Layer 9 of a small transformer language model trained on English Wikipedia (25 layers, counted from 0, width 96).
A neuron's activation on a vector x is GELU(weights . x + bias), where the dot is the dot product.

Input weights of the MLP neurons that the questions are about. A number n stands for (n - 128) times 0.0038.
n20 (bias -0.105): 141, 76, 134, 154, 120, 102, 83, 115, 135, 81, 153, 155, 151, 91, 112, 134, 26, 132, 125, 120, 84, 101, 100, 61, 74, 161, 89, 145, 135, 155, 122, 178, 120, 146, 143, 106, 84, 112, 106, 118, 70, 174, 100, 172, 166, 158, 200, 193, 130, 127, 133, 141, 79, 140, 143, 125, 125, 87, 117, 138, 86, 124, 121, 117, 175, 199, 140, 98, 161, 125, 141, 143, 151, 187, 114, 93, 177, 139, 120, 82, 173, 169, 129, 70, 141, 112, 120, 201, 127, 176, 155, 212, 122, 144, 117, 161
n150 (bias -0.142): 162, 119, 87, 109, 123, 162, 174, 125, 155, 154, 132, 168, 132, 131, 155, 75, 154, 150, 113, 187, 104, 126, 135, 85, 63, 182, 121, 81, 168, 90, 112, 168, 106, 137, 152, 146, 94, 130, 227, 132, 200, 121, 102, 157, 65, 129, 111, 171, 121, 130, 78, 71, 144, 81, 130, 110, 99, 132, 70, 45, 141, 111, 180, 97, 125, 154, 141, 152, 109, 164, 122, 163, 87, 143, 105, 146, 133, 152, 103, 71, 126, 117, 151, 177, 128, 178, 78, 142, 80, 173, 106, 90, 123, 176, 170, 155
n161 (bias -0.104): 85, 167, 156, 110, 148, 142, 125, 137, 131, 66, 88, 74, 141, 139, 112, 163, 132, 101, 109, 128, 131, 121, 120, 128, 141, 94, 103, 163, 102, 116, 122, 108, 149, 109, 90, 115, 100, 126, 156, 176, 70, 123, 107, 151, 163, 141, 168, 167, 121, 142, 176, 156, 143, 148, 123, 113, 193, 157, 122, 146, 117, 118, 164, 109, 63, 112, 89, 36, 217, 128, 109, 84, 142, 162, 145, 97, 116, 130, 187, 126, 139, 179, 160, 135, 53, 181, 151, 68, 120, 77, 180, 163, 148, 129, 118, 99
n184 (bias -0.153): 157, 143, 106, 153, 90, 243, 179, 140, 73, 128, 167, 119, 226, 211, 151, 41, 127, 92, 115, 105, 136, 109, 92, 139, 183, 115, 155, 99, 143, 95, 118, 146, 193, 110, 122, 172, 178, 148, 226, 136, 111, 85, 122, 99, 138, 115, 163, 92, 162, 174, 79, 94, 129, 129, 150, 93, 70, 147, 107, 99, 220, 145, 80, 169, 119, 106, 76, 129, 133, 113, 90, 193, 128, 145, 84, 93, 131, 141, 91, 101, 41, 66, 103, 132, 59, 171, 84, 76, 169, 176, 143, 167, 60, 137, 138, 163
n196 (bias -0.120): 140, 153, 104, 142, 173, 146, 108, 101, 89, 151, 96, 169, 86, 103, 140, 152, 132, 131, 191, 154, 181, 95, 113, 115, 142, 126, 141, 145, 78, 119, 120, 107, 125, 105, 137, 116, 84, 97, 110, 142, 107, 99, 199, 190, 183, 158, 87, 151, 156, 144, 116, 139, 141, 121, 136, 122, 140, 62, 24, 172, 122, 130, 189, 68, 126, 107, 168, 189, 200, 72, 124, 128, 102, 158, 140, 92, 173, 250, 68, 133, 207, 166, 98, 128, 126, 75, 93, 136, 107, 120, 158, 100, 74, 62, 67, 79
n245 (bias -0.142): 131, 121, 207, 138, 58, 97, 133, 151, 71, 165, 105, 146, 84, 139, 189, 161, 108, 136, 147, 185, 122, 120, 184, 128, 107, 110, 133, 115, 105, 139, 151, 119, 135, 79, 99, 122, 66, 187, 120, 157, 91, 127, 214, 143, 145, 164, 163, 118, 146, 154, 80, 105, 129, 165, 45, 162, 99, 161, 140, 94, 154, 154, 110, 138, 132, 131, 96, 104, 110, 153, 147, 117, 64, 120, 170, 112, 122, 158, 62, 150, 165, 49, 120, 114, 145, 122, 163, 163, 156, 104, 118, 140, 146, 104, 118, 113
n328 (bias -0.122): 43, 62, 174, 113, 146, 151, 205, 126, 95, 80, 118, 163, 90, 83, 114, 132, 118, 175, 154, 178, 106, 178, 118, 150, 76, 99, 87, 140, 70, 137, 178, 187, 78, 139, 77, 157, 143, 185, 100, 98, 145, 120, 75, 146, 139, 101, 103, 172, 106, 116, 150, 137, 102, 158, 130, 120, 130, 159, 87, 89, 168, 195, 119, 112, 90, 179, 106, 122, 151, 82, 173, 97, 145, 165, 126, 81, 75, 144, 178, 127, 111, 97, 188, 239, 107, 192, 120, 104, 154, 146, 137, 138, 104, 142, 139, 72
n356 (bias -0.124): 156, 157, 129, 114, 139, 120, 167, 130, 137, 189, 126, 199, 131, 141, 102, 157, 175, 187, 147, 138, 203, 61, 106, 223, 146, 129, 138, 172, 46, 181, 89, 177, 141, 132, 125, 98, 114, 118, 68, 87, 87, 59, 149, 86, 141, 108, 141, 74, 103, 66, 100, 117, 142, 176, 100, 141, 145, 99, 160, 149, 138, 108, 72, 119, 115, 137, 130, 90, 93, 107, 107, 175, 127, 128, 93, 63, 131, 119, 166, 155, 101, 107, 104, 152, 88, 145, 115, 66, 124, 224, 190, 137, 97, 70, 165, 106

Each question shows a token from some text and the vector x that enters the MLP there. A number n stands for (n - 128) times 0.043.

"the": 115, 71, 106, 132, 193, 126, 129, 87, 103, 96, 105, 118, 128, 97, 173, 125, 183, 61, 134, 87, 152, 127, 128, 137, 109, 145, 134, 102, 155, 103, 107, 133, 150, 127, 112, 164, 153, 89, 123, 104, 97, 123, 88, 150, 140, 133, 99, 93, 146, 169, 136, 107, 164, 128, 147, 135, 128, 153, 153, 99, 112, 117, 120, 185, 148, 150, 188, 135, 75, 104, 124, 90, 114, 143, 132, 137, 180, 180, 127, 133, 141, 97, 131, 107, 166, 70, 205, 192, 108, 122, 111, 121, 135, 112, 135, 145
The two highest activations, in order: n196, n20

"op": 156, 88, 76, 151, 126, 145, 140, 156, 119, 110, 155, 94, 151, 119, 86, 116, 141, 43, 137, 132, 139, 95, 146, 174, 152, 156, 150, 137, 156, 117, 90, 107, 173, 114, 131, 117, 161, 129, 80, 104, 97, 167, 106, 145, 110, 148, 104, 126, 128, 113, 110, 93, 149, 121, 130, 93, 143, 141, 158, 134, 85, 103, 179, 166, 153, 112, 165, 149, 98, 153, 161, 105, 100, 101, 98, 126, 153, 186, 160, 186, 149, 111, 157, 105, 178, 95, 115, 103, 132, 72, 134, 128, 148, 110, 101, 140
Which of these neurons fires most? n196

"tic": 160, 112, 115, 120, 140, 144, 155, 117, 86, 155, 182, 108, 153, 97, 125, 155, 148, 47, 178, 116, 117, 121, 161, 146, 148, 154, 132, 116, 102, 136, 66, 108, 171, 139, 158, 184, 136, 134, 106, 138, 122, 137, 83, 69, 86, 118, 125, 88, 149, 103, 161, 109, 129, 113, 129, 107, 123, 130, 93, 88, 93, 113, 213, 179, 109, 108, 124, 142, 62, 136, 136, 123, 105, 95, 138, 98, 194, 153, 161, 133, 110, 133, 151, 125, 161, 136, 121, 129, 107, 126, 93, 147, 165, 128, 110, 158
The most active neuron and its activation: n150, at about 0.87

"on ": 88, 89, 118, 151, 196, 87, 131, 119, 131, 94, 129, 134, 129, 113, 122, 91, 134, 82, 149, 90, 147, 105, 153, 138, 130, 74, 135, 141, 109, 103, 141, 128, 123, 127, 75, 160, 167, 113, 85, 114, 111, 136, 94, 148, 111, 104, 103, 103, 186, 165, 148, 91, 118, 141, 129, 162, 133, 131, 136, 100, 91, 93, 180, 219, 121, 140, 163, 128, 93, 129, 169, 97, 131, 131, 102, 161, 143, 147, 184, 139, 135, 116, 142, 143, 174, 116, 131, 178, 99, 129, 171, 110, 113, 141, 112, 125
The most active neuron and its activation: n328, at about 1.3

"the ": 107, 101, 110, 151, 157, 98, 172, 132, 141, 108, 127, 133, 139, 96, 121, 97, 182, 84, 137, 82, 164, 104, 149, 142, 99, 92, 145, 105, 138, 89, 116, 117, 113, 122, 114, 182, 153, 106, 97, 86, 125, 153, 91, 120, 126, 111, 91, 116, 202, 140, 165, 76, 154, 137, 122, 136, 139, 137, 149, 102, 109, 92, 188, 160, 123, 125, 183, 128, 106, 131, 191, 76, 125, 112, 118, 139, 152, 138, 155, 136, 127, 113, 148, 134, 126, 121, 161, 158, 81, 120, 123, 112, 127, 119, 153, 160
Which of these neurons fires most? n150

"al ": 123, 144, 125, 146, 124, 77, 124, 59, 94, 108, 183, 115, 152, 133, 69, 129, 170, 88, 134, 115, 138, 98, 170, 149, 131, 129, 123, 126, 153, 105, 98, 117, 118, 141, 113, 190, 116, 96, 77, 130, 107, 161, 137, 129, 153, 141, 104, 83, 147, 146, 136, 118, 110, 130, 125, 140, 121, 139, 164, 106, 146, 123, 168, 167, 196, 106, 157, 113, 46, 125, 161, 79, 136, 107, 89, 122, 158, 160, 178, 131, 139, 113, 157, 111, 146, 97, 174, 128, 59, 144, 176, 143, 153, 116, 156, 107
Which of these neurons fires most? n356

"end": 112, 95, 158, 120, 178, 146, 160, 124, 115, 130, 172, 100, 151, 94, 117, 107, 148, 60, 149, 124, 123, 107, 105, 184, 118, 130, 135, 126, 123, 141, 94, 139, 160, 160, 104, 194, 81, 131, 73, 101, 96, 153, 68, 100, 125, 105, 134, 76, 139, 92, 93, 130, 135, 148, 134, 124, 165, 158, 149, 128, 146, 97, 173, 167, 159, 133, 128, 140, 60, 138, 138, 127, 96, 108, 126, 115, 158, 176, 173, 87, 170, 136, 149, 124, 179, 105, 148, 125, 84, 165, 105, 133, 143, 89, 93, 147
The two highest activations, in order: n356, n20

"ing ": 120, 73, 139, 152, 163, 116, 129, 94, 111, 90, 144, 126, 149, 109, 116, 71, 175, 92, 133, 85, 134, 73, 159, 138, 134, 79, 135, 87, 190, 144, 128, 141, 125, 111, 92, 177, 140, 136, 99, 126, 78, 169, 87, 128, 113, 107, 98, 74, 193, 142, 165, 112, 122, 120, 130, 122, 133, 167, 131, 97, 137, 129, 172, 209, 151, 122, 122, 144, 103, 119, 134, 107, 144, 114, 101, 123, 158, 159, 188, 137, 120, 101, 152, 134, 152, 121, 129, 172, 90, 153, 139, 134, 144, 112, 120, 141
The two highest activations, in order: n184, n328

"a": 123, 96, 106, 114, 150, 79, 164, 98, 95, 124, 142, 135, 154, 126, 144, 122, 113, 114, 163, 75, 108, 151, 139, 153, 131, 140, 156, 117, 153, 131, 88, 87, 160, 82, 141, 150, 138, 78, 56, 125, 112, 123, 89, 160, 178, 134, 120, 105, 123, 133, 100, 118, 171, 94, 145, 135, 99, 133, 124, 58, 139, 107, 173, 138, 187, 135, 155, 141, 69, 109, 156, 140, 152, 112, 144, 144, 195, 170, 168, 142, 130, 131, 177, 103, 146, 86, 145, 150, 96, 117, 143, 96, 146, 102, 158, 108
The most active neuron and its activation: n196, at about 1.2

"–": 97, 74, 105, 151, 121, 165, 136, 107, 120, 124, 129, 108, 135, 124, 109, 90, 132, 97, 152, 94, 130, 127, 118, 165, 146, 150, 143, 92, 132, 101, 119, 102, 147, 163, 142, 179, 143, 111, 82, 120, 147, 185, 82, 152, 124, 65, 66, 110, 147, 116, 174, 140, 108, 119, 135, 135, 123, 151, 132, 72, 98, 129, 141, 169, 183, 139, 185, 113, 66, 171, 163, 82, 121, 128, 153, 139, 134, 139, 141, 142, 140, 90, 169, 122, 190, 138, 122, 151, 58, 146, 150, 157, 141, 94, 106, 121
Which of these neurons fires most? n328

"l": 110, 109, 166, 134, 177, 117, 119, 137, 162, 125, 151, 133, 153, 75, 119, 112, 113, 99, 179, 122, 132, 115, 111, 158, 132, 112, 135, 114, 139, 112, 135, 126, 151, 128, 112, 152, 102, 95, 101, 130, 114, 109, 104, 118, 141, 98, 118, 106, 102, 104, 141, 109, 135, 126, 81, 122, 156, 186, 179, 112, 147, 79, 135, 192, 191, 102, 110, 99, 60, 129, 148, 68, 108, 133, 150, 161, 142, 149, 193, 136, 140, 95, 157, 137, 190, 90, 171, 131, 63, 145, 154, 153, 150, 147, 144, 75
The two highest activations, in order: n356, n245

"s": 163, 99, 133, 149, 149, 141, 165, 111, 85, 109, 148, 104, 146, 143, 116, 81, 132, 113, 152, 95, 129, 99, 141, 139, 165, 160, 132, 111, 165, 91, 101, 67, 148, 121, 132, 155, 126, 150, 84, 89, 108, 133, 97, 86, 148, 89, 65, 162, 133, 128, 99, 102, 137, 91, 113, 146, 166, 182, 198, 119, 125, 96, 180, 171, 182, 134, 131, 136, 98, 122, 139, 136, 124, 131, 94, 148, 163, 158, 172, 138, 143, 77, 158, 91, 141, 91, 156, 138, 76, 124, 150, 117, 154, 123, 144, 114
Which of these neurons fires most? n184

"h": 137, 105, 118, 133, 212, 110, 167, 121, 97, 87, 149, 117, 117, 118, 116, 119, 153, 70, 152, 95, 156, 131, 163, 120, 132, 123, 138, 105, 129, 95, 102, 129, 172, 102, 110, 166, 133, 91, 123, 98, 130, 104, 79, 155, 133, 108, 91, 115, 170, 149, 132, 110, 137, 101, 138, 136, 149, 185, 166, 79, 126, 137, 158, 207, 147, 117, 134, 155, 47, 125, 158, 104, 141, 156, 153, 128, 111, 153, 120, 137, 109, 96, 178, 124, 151, 82, 126, 170, 74, 136, 106, 123, 101, 116, 155, 132
Which three neurons fire most, strongest first? n150, n184, n328

"n ": 106, 131, 155, 159, 187, 86, 128, 129, 121, 114, 88, 108, 166, 87, 147, 109, 157, 81, 117, 96, 166, 132, 160, 114, 111, 109, 140, 85, 144, 88, 148, 122, 88, 99, 110, 191, 190, 100, 95, 106, 100, 166, 64, 126, 134, 110, 98, 148, 172, 158, 140, 85, 141, 141, 143, 102, 114, 150, 157, 78, 103, 106, 168, 199, 141, 100, 169, 116, 125, 126, 160, 86, 133, 142, 131, 130, 157, 121, 184, 130, 111, 132, 161, 146, 129, 111, 164, 115, 112, 136, 138, 120, 119, 109, 136, 133
The most active neuron and its activation: n328, at about 1

"el": 110, 120, 139, 144, 122, 127, 150, 119, 103, 116, 124, 87, 138, 117, 146, 123, 133, 83, 181, 139, 125, 82, 169, 131, 116, 125, 134, 80, 175, 141, 140, 81, 149, 104, 107, 173, 113, 133, 57, 138, 144, 92, 131, 95, 138, 133, 123, 116, 139, 98, 158, 164, 140, 113, 130, 100, 168, 135, 176, 122, 100, 140, 155, 170, 212, 125, 154, 102, 72, 176, 151, 131, 109, 88, 128, 134, 122, 138, 135, 133, 172, 79, 173, 142, 165, 77, 161, 154, 82, 140, 142, 70, 167, 118, 103, 97
Which of these neurons fires most? n245

"id": 131, 100, 110, 147, 162, 146, 145, 119, 97, 91, 133, 104, 158, 142, 93, 113, 123, 49, 143, 117, 152, 118, 164, 169, 138, 135, 85, 136, 141, 127, 125, 73, 175, 132, 146, 119, 103, 85, 101, 118, 111, 166, 92, 104, 115, 144, 140, 84, 127, 123, 147, 85, 155, 132, 180, 122, 160, 157, 143, 128, 125, 108, 166, 202, 183, 99, 137, 124, 117, 128, 130, 143, 105, 125, 117, 87, 125, 158, 206, 138, 161, 102, 159, 140, 134, 104, 171, 88, 58, 147, 123, 125, 171, 123, 121, 89
Which of these neurons fires most? n161